Layer 9 of a small transformer language model trained on English Wikipedia (14 layers, counted from 0, width 96).
In attention head 2, each number of a token's query is one row of weights dot the token's vector x. The head spreads its attention over the tokens so far by the softmax of query dot key.

Query weights of the head. A number n stands for (n - 500) times 0.00081.
q0: 497,554,426,442,432,388,503,522,545,475,502,409,546,494,492,473,543,525,490,499,463,446,536,486,454,512,637,449,561,548,497,490,622,541,468,471,445,470,395,462,537,512,514,501,545,444,416,418,528,459,427,535,494,527,498,470,468,468,485,571,490,539,599,569,458,491,497,462,557,600,449,457,464,519,552,518,537,451,619,574,485,484,440,380,518,503,523,504,519,415,552,537,603,545,476,422
q1: 499,470,473,392,406,578,594,430,568,490,423,545,412,536,577,472,428,346,534,484,501,470,430,601,432,576,487,582,503,475,506,477,459,451,598,452,467,521,550,563,508,506,504,474,489,598,500,509,454,475,529,453,595,512,586,523,468,508,545,452,471,510,467,485,504,533,565,496,482,510,502,516,501,403,483,504,526,520,507,559,506,538,433,564,415,464,503,414,496,647,483,544,483,529,545,430
q2: 523,619,526,560,498,528,553,428,496,531,430,620,460,472,604,393,393,565,653,554,502,418,531,593,511,506,385,526,427,409,611,517,527,519,570,431,570,542,538,465,559,373,604,537,354,535,582,617,480,456,577,579,515,529,553,467,484,480,626,518,490,407,498,441,454,399,552,470,492,409,408,422,481,468,495,476,484,498,439,487,469,672,669,469,552,532,575,541,474,689,354,490,408,431,415,579
q3: 573,573,491,549,563,481,514,508,502,490,578,501,526,371,545,411,492,558,455,554,463,522,425,454,528,483,550,509,461,590,518,579,516,540,550,452,500,533,417,453,563,334,505,497,375,521,584,552,517,524,514,520,439,485,426,554,558,378,584,534,504,418,539,367,552,526,533,469,488,476,495,430,441,518,476,414,485,440,469,495,552,558,516,510,540,405,492,483,547,516,480,571,495,485,501,438
q4: 471,511,602,445,543,554,514,448,441,457,390,582,423,556,498,520,494,394,622,446,546,394,474,587,477,497,450,459,284,362,612,455,484,454,506,635,558,573,505,574,519,522,678,479,494,495,479,525,477,503,542,590,515,544,572,434,441,518,538,522,443,505,460,422,487,391,536,550,434,465,463,606,376,404,464,590,539,505,529,551,396,510,527,498,437,580,665,502,445,575,453,443,420,549,521,651
q5: 416,545,467,666,588,499,458,455,444,487,441,507,470,410,471,325,548,382,440,577,465,447,437,427,652,569,385,524,453,515,717,514,555,557,501,413,566,411,660,555,673,485,650,604,342,567,436,472,581,505,588,571,402,478,456,473,453,336,580,517,392,423,603,368,601,462,596,470,362,452,311,383,465,365,352,572,437,359,452,399,370,485,469,505,571,516,464,472,508,587,429,514,483,518,548,451
q6: 702,460,452,651,578,549,462,411,513,536,283,665,462,453,612,569,425,445,584,635,384,565,595,486,581,603,254,525,416,495,664,476,427,391,364,526,526,597,560,520,657,505,509,688,424,476,419,482,498,542,476,506,554,405,609,410,441,589,677,552,553,332,613,414,474,486,568,684,412,442,246,406,563,276,326,533,464,538,444,414,428,597,550,422,565,524,474,523,477,580,405,442,291,441,580,631
q7: 599,321,423,508,454,454,534,530,382,516,466,478,665,511,577,464,493,537,499,533,525,591,395,454,546,546,642,453,651,575,525,492,670,630,582,394,457,498,384,470,451,304,536,552,499,480,562,444,540,563,357,450,586,684,556,816,554,591,467,754,565,425,576,536,456,622,478,402,588,625,482,568,575,552,434,362,683,512,539,556,524,482,517,468,542,538,516,485,553,515,529,547,465,574,416,427
q8: 593,530,487,456,467,799,565,657,444,577,464,476,371,601,626,631,406,378,708,564,499,556,603,540,351,672,348,515,417,448,281,351,436,332,527,709,472,662,485,365,647,515,379,422,550,395,454,350,320,490,429,584,629,404,492,533,428,426,594,386,710,363,553,503,418,428,485,603,487,181,767,501,347,539,704,512,506,655,586,477,753,530,436,397,459,469,433,450,576,474,431,345,489,473,510,475
q9: 601,160,577,236,486,400,354,489,328,560,428,617,632,469,463,610,645,384,324,439,546,494,484,394,486,438,664,489,441,560,447,529,520,659,478,431,401,521,519,479,383,615,461,345,421,398,733,524,501,478,594,428,365,488,712,503,463,677,345,536,408,522,328,526,576,711,614,598,569,440,682,718,377,623,389,395,618,620,429,618,420,224,543,628,490,804,694,604,454,529,525,391,578,721,649,661
q10: 664,646,430,471,567,451,547,585,429,459,457,482,415,362,570,431,410,654,649,369,503,421,515,668,475,391,560,429,451,259,416,474,466,517,487,417,596,471,470,498,725,270,525,473,519,537,373,539,491,473,481,478,726,611,436,613,336,511,507,447,597,434,578,467,472,509,418,375,460,483,411,452,424,558,528,564,568,384,504,727,596,471,345,601,375,447,627,719,466,589,541,552,429,446,706,493
q11: 515,506,425,421,637,515,380,509,298,501,450,640,391,376,596,440,391,438,597,471,402,553,423,566,461,500,539,532,319,414,662,410,519,551,435,397,484,425,637,600,646,607,692,546,464,465,418,448,594,504,591,660,597,427,322,551,481,333,530,578,574,566,527,422,562,371,670,332,363,390,277,433,305,407,309,466,384,534,509,543,427,638,452,527,389,553,684,453,470,545,548,469,405,395,607,534
q12: 574,731,390,473,258,527,411,519,345,599,683,364,552,517,446,354,471,665,656,474,632,614,561,302,415,612,441,371,624,541,421,589,497,634,617,495,693,652,263,325,342,324,638,276,522,588,573,491,572,483,476,399,483,712,643,374,736,364,498,550,445,265,760,673,616,470,512,264,859,565,780,420,593,718,531,297,571,382,328,304,526,309,460,431,741,443,227,525,535,486,382,587,680,776,386,297
q13: 496,401,456,425,573,715,563,438,370,678,373,460,580,324,327,399,332,750,730,337,338,555,509,404,289,658,336,542,430,663,376,443,552,526,577,472,424,374,469,675,452,546,256,501,600,338,676,609,621,633,631,599,559,573,449,680,486,718,170,618,380,624,480,695,525,387,522,314,614,529,188,518,447,338,436,411,429,635,573,546,421,379,405,549,306,609,796,620,492,433,676,544,458,479,642,308
q14: 514,670,452,488,318,510,559,699,547,455,572,607,518,428,427,461,565,759,347,517,378,688,739,373,454,699,366,437,600,475,399,525,726,519,464,446,399,419,646,382,640,484,720,364,594,504,587,574,541,484,425,299,294,578,397,337,667,550,543,454,478,349,714,846,615,508,569,352,637,207,335,612,707,421,424,501,516,482,388,470,478,293,574,424,519,193,302,585,427,480,481,307,852,500,603,344
q15: 422,681,605,346,432,431,238,480,83,467,569,472,682,321,341,825,465,534,517,326,446,608,477,354,385,641,764,302,522,555,415,597,784,558,548,571,643,559,159,551,122,80,292,571,365,573,809,445,661,652,733,849,574,802,821,450,907,802,324,778,271,228,490,306,343,717,738,564,494,656,691,803,433,642,616,111,601,556,414,266,433,479,513,580,783,884,308,527,334,496,240,589,456,763,93,626
q16: 446,463,535,530,559,416,355,433,477,548,539,480,604,405,554,367,674,399,480,557,600,349,318,557,551,515,635,551,542,531,598,703,511,438,409,429,730,470,417,537,703,425,660,629,206,480,358,486,357,395,514,641,515,305,294,536,521,408,441,434,575,608,411,615,304,328,588,343,449,751,574,634,456,388,446,656,455,417,341,361,524,478,585,466,494,505,458,451,506,419,552,373,111,395,382,822
q17: 664,697,710,586,466,581,749,355,609,328,468,505,374,536,556,200,443,487,534,603,452,628,454,638,527,436,438,479,515,297,574,530,413,594,566,433,464,564,538,505,279,430,384,507,618,680,469,497,420,490,382,259,487,506,421,406,554,391,789,383,401,199,520,544,667,609,400,388,459,254,398,538,609,522,523,463,468,285,350,356,595,509,369,506,753,369,340,483,390,712,326,576,509,554,323,521
q18: 566,712,700,494,654,440,493,420,716,436,465,508,340,479,536,464,530,343,644,496,467,659,560,517,338,814,417,357,464,253,490,477,474,221,602,569,321,565,558,543,649,785,274,408,535,307,472,507,348,637,697,386,455,434,522,452,546,337,377,652,577,405,645,651,751,411,369,454,618,341,117,439,550,277,458,680,483,361,465,626,580,493,488,441,598,492,331,638,527,586,392,464,573,613,298,364
q19: 501,500,261,648,355,467,405,662,232,432,481,412,470,299,603,647,643,414,376,644,445,566,780,80,459,680,310,191,323,320,557,903,366,715,364,413,549,595,312,532,563,530,825,466,415,497,570,647,641,595,282,253,490,508,562,422,386,472,477,658,287,414,481,581,481,365,406,587,456,582,576,324,618,641,450,308,575,653,345,466,422,659,480,642,776,487,405,448,618,643,541,523,464,548,737,532
q20: 829,478,438,511,345,474,526,428,662,452,502,421,824,484,386,640,428,291,381,553,704,619,255,527,556,519,722,213,451,636,494,223,503,694,281,434,492,147,615,383,162,576,541,488,618,745,614,538,653,535,441,535,200,451,679,313,603,365,574,657,464,561,736,788,589,516,630,658,341,401,547,622,535,234,401,444,477,477,678,232,335,634,363,552,687,426,462,333,376,617,563,368,448,463,419,413
q21: 447,228,482,618,569,86,341,406,597,538,504,597,378,344,506,88,594,720,392,386,297,861,455,310,342,830,412,508,581,651,435,565,383,679,418,376,450,218,466,714,692,418,336,621,630,296,569,703,528,399,489,250,801,311,386,649,582,682,299,736,597,609,495,566,433,449,396,424,713,523,36,526,469,446,404,604,549,722,360,552,313,319,534,802,361,617,405,784,646,414,775,565,462,486,706,595
q22: 408,292,488,397,384,481,493,349,724,598,469,534,525,770,386,371,403,529,383,449,374,543,445,250,528,483,818,543,525,511,378,519,511,633,493,385,540,628,504,514,190,279,683,410,750,680,662,548,407,540,308,398,815,705,726,688,601,378,570,621,585,333,257,461,306,650,460,518,566,615,414,752,379,783,624,507,678,650,471,312,414,325,574,527,632,448,590,474,516,408,668,424,717,563,477,321
q23: 667,794,664,223,390,666,604,321,667,482,476,842,427,203,498,506,340,336,426,506,481,501,544,933,616,49,618,148,546,354,761,545,484,282,346,321,498,648,760,686,617,314,498,498,471,539,549,630,500,799,594,542,591,406,699,329,782,420,561,602,272,400,646,732,623,627,300,409,592,406,394,547,622,349,452,643,376,309,327,395,393,486,261,558,516,543,488,496,397,512,256,557,632,614,617,451
q24: 397,531,493,607,435,266,289,574,405,190,344,712,371,667,515,449,621,277,559,487,413,621,699,432,854,359,561,283,464,91,614,427,402,277,477,651,318,664,587,562,873,428,933,713,610,576,244,202,704,626,607,685,604,336,466,538,417,121,485,697,552,135,518,235,594,573,648,433,480,601,521,333,403,484,267,542,390,328,430,763,540,507,417,736,579,541,485,593,574,552,515,631,375,502,691,561
q25: 449,548,460,315,558,344,449,467,529,459,410,270,551,480,299,450,591,666,740,464,750,80,669,550,840,300,470,310,313,491,287,569,631,110,290,681,448,484,621,612,654,434,744,639,531,375,663,255,493,274,661,975,78,513,858,616,255,333,443,346,604,530,589,614,711,443,399,275,705,531,389,535,611,406,651,427,511,464,631,551,647,416,482,354,155,499,617,583,781,337,488,656,635,480,579,171
q26: 542,485,572,577,302,547,534,414,538,606,545,592,417,450,397,564,537,273,475,337,585,907,312,248,346,864,282,566,360,530,471,575,364,283,393,794,509,669,527,678,601,395,539,556,550,553,309,243,474,557,689,784,591,431,488,655,586,330,476,654,626,344,529,478,438,414,459,882,716,611,447,544,582,286,696,609,612,521,575,601,648,548,677,565,626,596,489,350,661,498,144,730,461,565,146,439
q27: 531,451,393,705,500,327,468,102,524,329,404,587,561,646,459,358,812,270,271,619,687,463,553,424,310,328,670,466,470,733,696,638,521,333,674,508,411,484,757,663,266,289,630,360,465,664,611,655,635,483,565,447,533,709,802,691,430,589,681,738,592,624,469,76,348,662,574,735,427,599,535,436,738,596,619,477,369,282,680,466,385,777,512,640,639,495,651,497,519,431,441,561,610,550,248,585
q28: 329,416,634,510,629,778,443,542,536,887,414,489,457,491,374,533,474,572,532,444,505,512,628,278,378,616,406,516,500,340,680,221,415,464,686,285,236,698,599,666,604,384,305,617,509,662,542,355,419,584,602,491,354,435,429,557,415,321,359,266,617,458,445,461,669,346,491,540,472,751,472,585,548,393,528,551,257,593,537,658,698,485,449,365,281,698,481,336,592,284,218,565,733,506,315,315
q29: 676,345,447,661,607,579,446,774,218,640,454,528,537,409,277,393,441,926,793,555,539,476,537,216,399,604,355,322,472,365,146,346,558,608,463,667,887,630,252,421,658,314,652,735,630,532,396,549,564,601,586,500,752,577,556,740,514,741,329,638,356,603,473,530,550,614,315,642,683,611,370,522,510,530,557,416,654,755,382,446,438,477,449,611,749,484,438,722,370,671,837,425,211,511,909,529
q30: 642,321,641,697,504,472,529,410,503,615,643,676,530,426,492,126,615,290,573,430,811,453,316,385,570,502,715,391,523,651,312,299,489,489,462,480,574,502,603,551,598,605,452,597,448,265,443,825,519,458,562,667,506,568,816,596,471,495,260,733,450,653,306,460,583,565,286,713,681,635,586,586,545,346,535,636,780,498,192,349,571,516,265,530,395,508,421,456,569,395,769,481,353,574,655,685
q31: 652,630,695,188,690,613,594,354,274,629,419,366,396,530,669,372,648,662,679,433,933,648,392,492,437,532,611,694,491,360,755,417,632,773,549,238,494,547,588,324,626,614,314,570,250,372,669,542,376,611,553,378,425,250,668,446,541,345,286,443,431,569,537,820,434,243,429,169,432,298,176,403,549,670,522,595,419,464,459,630,492,278,490,448,125,429,596,626,494,659,394,430,416,467,503,519

Each question shows a short text with each token's key, already scaled and adjusted for position as the last token sees it. A number n stands for (n - 500) times 0.0028.

Then comes the last token's vector x. A number n stands for (n - 500) times 0.013.

0 "off ": 492,458,501,448,463,573,416,450,522,355,345,507,523,345,560,590,473,814,674,736,397,315,454,436,356,742,332,455,465,542,511,408
1 "and ": 527,475,549,467,420,570,397,430,540,379,320,519,507,311,573,597,447,816,705,733,381,279,442,409,365,738,292,421,473,565,535,374
2 "F": 318,407,554,637,392,577,409,563,449,444,247,578,615,342,587,656,515,739,583,719,418,296,404,219,562,883,301,516,520,604,433,451
3 "aur": 493,244,488,658,372,593,423,578,461,457,251,610,682,387,578,624,526,658,553,701,446,356,468,194,566,828,259,429,478,675,524,489
4 "é": 695,321,434,575,432,561,431,615,483,559,361,625,616,523,530,628,571,581,563,723,563,330,490,196,586,759,341,421,425,635,452,465
5 ", ": 461,505,478,544,396,424,514,410,588,399,346,451,516,328,537,593,460,782,709,721,421,243,502,366,371,774,304,429,454,522,521,352
6 "his ": 521,493,486,521,457,354,481,520,590,416,271,458,537,428,643,634,467,801,692,681,378,277,529,332,451,809,365,436,451,524,452,492
x: 643,466,476,421,444,486,560,419,499,496,465,416,425,546,569,476,528,475,346,650,585,449,550,453,427,920,638,449,532,373,477,472,387,397,428,500,554,501,549,516,412,664,322,484,539,455,619,463,514,416,468,448,335,497,477,476,569,523,599,497,304,526,538,567,445,517,524,382,375,524,482,541,499,640,494,611,590,462,445,474,466,413,545,551,537,548,533,504,613,497,348,526,489,549,503,547
Which token does the last token look at most, and with what share of its attention? 6 "his ", with about 40%

0 "s": 461,692,567,494,496,597,513,533,485,547,375,564,534,443,627,561,472,729,670,786,497,286,446,244,492,821,245,436,506,500,437,497
1 ", ": 518,473,531,473,401,588,458,410,531,394,362,490,510,333,557,582,471,779,712,737,408,249,508,369,349,768,328,449,469,526,508,383
2 "the ": 491,507,521,505,381,501,490,515,512,376,298,504,573,360,653,627,458,845,694,733,375,252,531,315,463,820,364,433,444,554,477,437
3 "paper ": 419,393,411,594,442,492,473,525,508,455,313,530,626,349,512,640,514,764,639,746,465,344,495,322,523,813,298,505,462,586,445,553
4 "had ": 462,463,421,517,367,473,419,391,632,495,229,514,653,295,555,657,462,888,612,752,323,371,462,453,474,882,223,572,472,625,473,393
5 "a ": 502,479,499,487,459,367,408,559,588,393,241,512,611,379,666,735,457,819,652,757,396,307,523,429,548,882,358,506,512,604,461,509
6 "daily ": 571,572,442,428,487,418,403,528,557,430,242,477,597,388,581,643,431,855,571,743,392,429,550,405,555,852,300,591,409,625,508,603
x: 551,637,443,489,524,504,537,528,574,510,540,579,480,439,583,484,585,518,520,563,561,590,510,412,479,798,709,496,509,412,492,508,330,495,370,670,531,498,662,461,297,586,450,527,448,476,549,419,410,450,347,408,481,495,469,537,473,368,658,497,377,464,497,526,538,564,407,596,454,464,350,379,478,650,510,427,577,506,468,432,467,457,458,505,541,537,400,430,643,427,367,568,385,514,414,677
Which token does the last token look at most? 2 "the "

0 "ling": 478,705,546,530,527,563,513,543,475,582,427,579,554,480,567,566,456,773,594,802,525,363,431,265,535,824,303,445,467,569,459,481
1 "er ": 502,490,482,470,461,546,498,438,496,440,395,541,550,419,529,560,489,763,689,739,430,335,491,384,385,740,380,434,465,490,495,439
2 "Stra": 291,387,532,630,396,608,351,557,490,539,246,611,609,380,590,628,443,721,573,814,460,391,390,275,628,906,336,482,556,709,513,473
3 "ße ": 437,356,461,503,408,571,487,545,490,547,359,584,574,429,512,594,494,778,619,803,436,292,522,245,431,868,325,440,417,603,514,501
4 "to ": 541,430,451,543,423,486,491,524,506,484,303,493,524,345,574,601,425,717,618,776,389,257,459,236,438,786,388,456,397,663,470,460
5 "the ": 516,497,505,533,423,424,481,501,543,401,341,468,533,362,628,638,450,802,666,729,399,270,513,325,448,769,381,418,402,568,492,433
6 "Hop": 586,782,366,398,411,424,414,598,493,487,331,516,552,356,623,651,511,653,613,729,511,347,524,196,625,872,397,483,439,602,463,597
x: 580,594,487,440,517,598,504,506,487,441,612,556,496,415,407,608,526,446,598,579,522,339,427,573,392,634,485,546,562,389,512,530,412,510,473,608,644,593,475,359,371,662,340,427,490,447,483,436,486,598,468,524,497,482,548,497,454,420,637,315,414,489,475,557,570,582,552,577,576,546,540,456,486,462,563,456,677,515,592,600,368,447,446,476,469,400,386,402,576,515,332,602,688,682,281,572
Which token does the last token look at most? 5 "the "

0 "of ": 482,473,506,451,449,584,446,466,507,399,358,509,529,363,608,591,441,795,662,700,369,273,469,340,382,735,367,441,440,559,526,434
1 "Chinese ": 440,599,519,580,393,564,485,582,477,465,259,567,574,444,654,657,542,776,586,770,457,312,525,224,541,819,306,497,437,652,527,506
2 "characters": 359,425,522,555,442,595,489,540,539,498,390,554,552,443,591,632,463,787,688,775,414,366,462,285,498,809,308,440,481,543,509,524
3 ".": 475,392,463,545,421,561,401,500,542,497,308,478,513,284,603,604,457,829,688,743,494,282,470,332,491,841,240,461,538,573,457,372
4 "\n\n": 507,509,500,558,407,484,492,444,526,431,321,498,537,265,647,570,443,819,730,744,398,196,491,338,344,767,257,336,511,521,493,410
5 "=== ": 489,480,456,492,458,455,401,527,693,286,265,444,596,258,666,665,503,841,721,745,450,220,384,370,457,730,325,410,554,613,512,427
6 "Ry": 542,750,350,490,401,479,369,557,538,443,317,544,630,352,613,689,494,755,575,701,449,308,445,261,540,746,187,495,496,585,448,507
x: 465,443,428,413,529,560,568,596,477,585,579,481,468,342,461,567,556,567,439,579,424,430,425,586,435,600,577,560,497,466,456,471,291,453,402,608,761,601,473,316,350,625,323,411,525,624,517,532,431,477,455,395,417,595,482,481,433,550,539,421,439,423,383,573,350,408,589,538,509,589,571,486,486,478,714,456,506,571,495,587,477,527,494,418,574,350,315,355,451,581,531,481,573,630,404,517
Which token does the last token look at most? 5 "=== "

0 "In ": 505,480,552,441,412,582,417,468,552,328,358,543,573,306,575,640,410,783,660,705,387,302,403,408,377,728,332,460,470,611,538,395
1 "November ": 501,590,553,588,377,568,431,473,554,346,298,533,589,290,622,660,482,862,651,775,444,381,442,410,394,785,268,547,527,669,532,477
2 "201": 362,498,516,570,381,584,446,542,568,446,359,541,597,292,642,653,460,784,574,781,491,440,436,400,487,752,255,606,561,582,508,464
3 "0": 413,288,389,635,423,530,381,552,539,499,343,507,598,347,766,583,411,789,548,764,531,414,532,393,526,804,41,538,460,733,480,541
4 ", ": 478,526,501,551,393,469,505,398,570,393,291,465,543,289,585,604,436,827,709,731,430,262,478,408,337,779,238,417,499,573,501,374
5 "the ": 494,481,488,515,457,410,452,544,576,339,259,465,607,349,709,647,431,872,675,720,415,272,564,358,485,818,332,416,479,586,456,457
6 "A": 558,738,349,467,390,431,357,540,463,443,331,514,635,362,650,624,445,690,523,702,499,308,503,267,618,866,300,529,459,632,481,515
x: 462,571,447,407,607,541,559,456,538,522,591,501,407,464,524,555,467,465,535,531,501,449,367,650,318,598,611,433,590,435,404,477,393,507,297,558,797,520,502,460,287,627,476,435,574,605,488,424,485,564,398,521,393,529,392,488,462,483,499,448,496,466,481,664,432,495,508,627,515,434,491,411,473,545,487,368,689,556,477,536,536,319,442,472,483,479,347,483,550,570,472,486,591,636,417,614
Which two tokens does the last token look at most, in order? 4 ", ", 5 "the "

0 "ator ": 503,511,496,495,469,565,478,441,503,454,397,553,540,400,557,563,486,751,712,756,434,340,486,371,374,765,382,426,499,519,500,480
1 "raised ": 496,507,505,512,448,586,426,428,544,431,275,516,556,387,578,545,495,844,735,802,418,303,476,407,402,862,299,487,483,542,476,397
2 "the ": 532,505,533,474,401,522,477,477,527,359,330,488,542,343,641,601,460,837,709,726,386,265,526,385,414,779,350,427,442,515,482,426
3 "sale ": 465,388,449,576,468,522,483,536,528,425,269,541,678,416,522,626,479,807,682,769,390,373,493,322,534,832,251,485,472,572,490,553
4 "price ": 522,396,369,524,434,454,499,494,551,421,254,574,656,401,569,717,472,799,687,758,405,428,472,375,542,837,292,484,499,567,438,595
5 "on ": 496,485,439,514,425,453,461,464,569,424,285,496,650,443,528,691,438,788,643,733,390,338,440,385,547,824,369,518,453,618,497,537
6 "week": 592,702,332,364,449,452,325,507,562,465,346,447,546,427,626,680,476,772,636,716,436,464,365,307,628,773,296,482,518,612,553,596
x: 592,634,559,405,426,496,633,524,417,543,458,659,416,462,530,572,671,528,387,664,508,526,491,616,481,574,530,545,422,563,521,462,385,446,500,585,420,503,476,452,245,600,469,416,461,640,384,500,441,537,390,486,446,527,553,461,366,355,652,357,361,388,535,593,496,517,387,660,420,485,619,550,478,520,510,388,527,357,477,495,524,591,408,420,595,445,388,517,621,607,420,553,656,487,460,603
Which two tokens does the last token look at most, in order? 2 "the ", 1 "raised "

0 "al": 462,677,565,510,508,603,459,550,471,535,388,561,539,488,606,537,482,745,625,789,536,326,445,248,520,808,289,416,510,583,526,450
1 ")": 390,555,524,560,472,560,448,564,474,486,393,493,490,345,658,571,468,772,680,794,534,173,445,277,454,855,254,427,511,539,430,411
2 "\n\n": 499,491,546,532,409,536,458,477,509,421,345,513,524,254,679,575,443,820,726,739,399,180,485,328,364,764,265,351,491,523,498,416
3 "Benedic": 484,279,419,642,411,512,410,691,482,354,311,542,582,378,750,584,477,773,626,730,541,297,541,119,638,780,260,410,507,616,529,528
4 "tion": 670,346,370,554,421,547,444,586,472,548,400,589,606,411,601,636,512,721,594,783,469,314,502,221,545,815,241,378,521,599,481,562
5 "; ": 555,464,458,481,412,473,385,481,540,447,323,518,556,256,560,644,500,838,653,781,480,133,472,304,506,770,217,426,503,545,453,432
6 "voice ": 589,608,419,376,435,419,438,513,499,487,268,538,623,399,572,656,494,778,611,765,428,353,471,244,563,821,327,448,536,630,481,593
x: 538,595,549,455,496,511,480,522,364,534,664,564,446,397,470,639,654,676,462,648,447,500,527,437,490,846,424,528,502,448,373,476,440,410,408,540,545,557,495,517,259,603,327,432,517,465,460,381,509,633,337,354,515,378,581,518,517,423,549,415,422,446,484,568,481,528,523,482,517,475,462,586,440,458,572,443,501,597,375,549,510,433,450,447,540,524,461,479,541,640,467,430,561,555,368,545
Which two tokens does the last token look at most, in order? 2 "\n\n", 6 "voice "

0 "no ": 542,507,516,524,419,591,486,469,516,373,324,496,526,427,575,607,517,767,725,693,386,335,443,329,446,736,386,459,444,480,482,436
1 "written ": 490,546,493,565,421,575,489,455,512,393,353,482,541,429,513,592,538,826,646,793,447,332,429,399,457,805,346,558,446,517,472,475
2 "form": 277,396,524,649,418,569,476,607,541,445,434,528,599,409,546,672,413,710,663,716,458,420,365,348,579,826,322,484,527,558,538,559
3 ". ": 522,514,531,527,409,508,453,436,557,403,343,487,527,271,592,596,445,804,710,737,405,242,485,404,344,776,282,394,505,546,509,374
4 "Only ": 486,457,435,535,383,483,456,442,652,335,210,479,632,332,572,621,409,829,664,722,407,321,431,405,445,846,289,571,572,616,549,447
5 "from ": 554,498,379,536,443,439,367,481,597,400,247,527,620,358,553,690,375,831,603,708,359,260,432,291,518,809,313,501,506,689,598,568
6 "the ": 546,520,471,487,475,378,408,569,600,354,263,479,594,397,641,717,449,837,630,651,398,307,505,312,538,767,379,451,431,611,523,501
x: 611,452,498,435,509,498,510,489,348,491,549,459,427,490,650,397,564,473,318,575,594,497,494,544,482,991,706,573,543,401,518,487,350,446,454,513,619,476,503,520,363,608,354,475,551,504,594,502,550,472,487,466,376,486,434,483,512,406,605,484,430,489,476,548,479,490,523,507,474,581,416,475,464,662,490,533,562,439,498,512,478,495,523,555,564,522,391,520,519,504,446,505,593,525,546,636
Which token does the last token look at most, and with what share of its attention? 0 "no ", with about 20%

0 "employ": 523,614,583,593,390,535,512,496,488,440,406,495,580,503,543,580,517,637,688,708,503,454,492,513,541,853,392,526,487,558,418,507
1 "s ": 541,465,533,497,384,567,475,428,530,423,326,507,548,413,607,614,487,796,716,713,371,305,506,358,397,790,329,510,465,482,492,467
2 "variations ": 420,512,510,636,428,523,532,517,598,519,289,575,631,459,567,685,451,715,671,683,399,452,453,356,514,846,315,540,502,477,479,575
3 "on ": 450,473,491,608,394,485,431,528,592,416,221,526,639,382,602,725,414,752,631,640,356,337,432,309,564,813,352,547,447,603,528,550
4 "popular ": 491,438,391,552,324,443,422,494,577,404,199,508,521,395,635,668,510,834,653,750,411,347,458,357,537,793,310,591,462,586,559,553
5 "Christmas ": 670,446,357,447,376,391,492,524,548,454,282,517,572,455,590,618,507,735,679,697,573,407,477,274,551,762,346,534,397,628,523,603
6 "car": 558,701,337,364,442,419,421,524,486,426,332,517,505,431,634,677,509,641,616,715,476,401,462,268,572,762,318,460,509,619,469,608
x: 621,516,488,491,503,599,408,565,417,449,599,575,412,394,519,507,476,390,530,464,484,378,379,526,444,612,569,528,489,524,444,552,365,472,475,600,432,605,542,473,269,629,321,514,539,532,474,472,589,692,480,417,498,484,590,531,415,413,588,346,337,446,556,640,580,425,473,533,519,542,569,570,548,408,628,552,662,519,605,454,655,527,480,411,675,409,464,486,563,501,498,445,751,520,334,566
Which token does the last token look at most? 1 "s "

0 "career ": 494,489,526,527,453,557,461,463,532,401,365,544,504,389,624,601,467,820,740,735,398,355,468,431,402,762,264,403,479,497,477,490
1 "at ": 518,464,546,466,423,545,457,467,544,360,342,504,524,349,645,599,439,791,675,711,345,276,501,378,374,748,353,397,425,572,505,427
2 "Pre": 330,412,511,688,378,551,388,650,451,494,332,594,595,402,683,681,481,590,479,684,470,354,416,250,650,856,336,500,458,653,530,567
3 "tor": 461,289,418,657,363,537,412,574,474,523,317,556,578,444,672,573,496,628,508,684,520,381,456,266,590,799,256,404,484,634,551,516
4 "ia ": 572,350,409,549,381,466,458,556,512,485,253,603,596,456,599,628,466,714,622,738,494,329,498,252,492,872,300,429,380,695,545,479
5 "Boys ": 675,463,416,442,409,432,492,535,531,533,343,570,566,444,628,649,481,742,663,788,574,410,490,346,546,831,343,487,391,652,434,514
6 "High ": 617,696,450,364,416,414,444,525,504,507,251,529,542,324,643,598,468,733,647,762,491,410,510,265,563,818,282,446,441,668,425,533
x: 458,488,514,459,512,656,632,563,542,432,527,562,498,446,560,645,621,561,665,507,506,557,427,557,513,758,540,335,473,377,551,522,454,434,518,459,472,507,484,436,351,440,421,400,399,411,570,525,554,612,435,425,332,421,471,553,429,448,615,394,241,459,601,654,606,536,295,660,494,472,470,449,486,483,560,416,579,432,511,488,489,461,543,522,584,416,478,424,494,571,494,528,643,658,432,566
Which token does the last token look at most? 0 "career "

0 ". ": 489,497,534,460,444,580,415,489,529,379,323,529,519,263,604,608,461,821,706,740,389,245,470,410,345,805,291,392,504,567,511,380
1 "Chinese ": 450,589,527,594,368,564,464,572,490,418,200,574,611,396,655,633,552,811,612,781,475,273,545,255,502,880,245,493,510,668,509,480
2 "characters ": 428,510,496,608,417,518,519,502,517,510,332,556,586,412,582,653,495,770,675,800,388,320,520,330,429,888,297,514,526,546,447,527
3 "were ": 481,520,473,584,328,544,348,459,723,456,274,577,572,276,584,722,418,866,635,767,304,306,434,404,462,914,220,583,523,576,508,395
4 "adopted ": 482,468,431,555,354,502,404,407,646,425,219,533,633,326,586,654,505,858,603,811,328,326,445,419,423,841,210,652,567,601,504,482
5 "and ": 508,441,404,492,382,417,328,371,620,435,304,498,533,273,550,753,421,799,629,807,345,257,395,461,447,816,154,550,548,659,598,410
6 "records ": 538,511,405,432,436,412,476,432,553,496,268,528,639,350,599,657,442,849,638,791,364,398,498,377,449,843,216,580,558,561,517,497
x: 550,601,499,438,410,575,569,493,489,541,495,553,498,531,496,505,468,611,436,458,355,527,618,310,412,810,608,432,495,527,462,425,352,393,422,599,522,476,521,438,286,663,453,505,604,412,407,357,509,456,326,368,531,492,541,484,563,434,566,458,472,493,590,553,485,481,611,492,528,452,361,437,555,585,555,490,581,486,351,393,687,632,469,502,465,519,443,417,573,496,368,472,551,515,472,582
Which token does the last token look at most? 6 "records "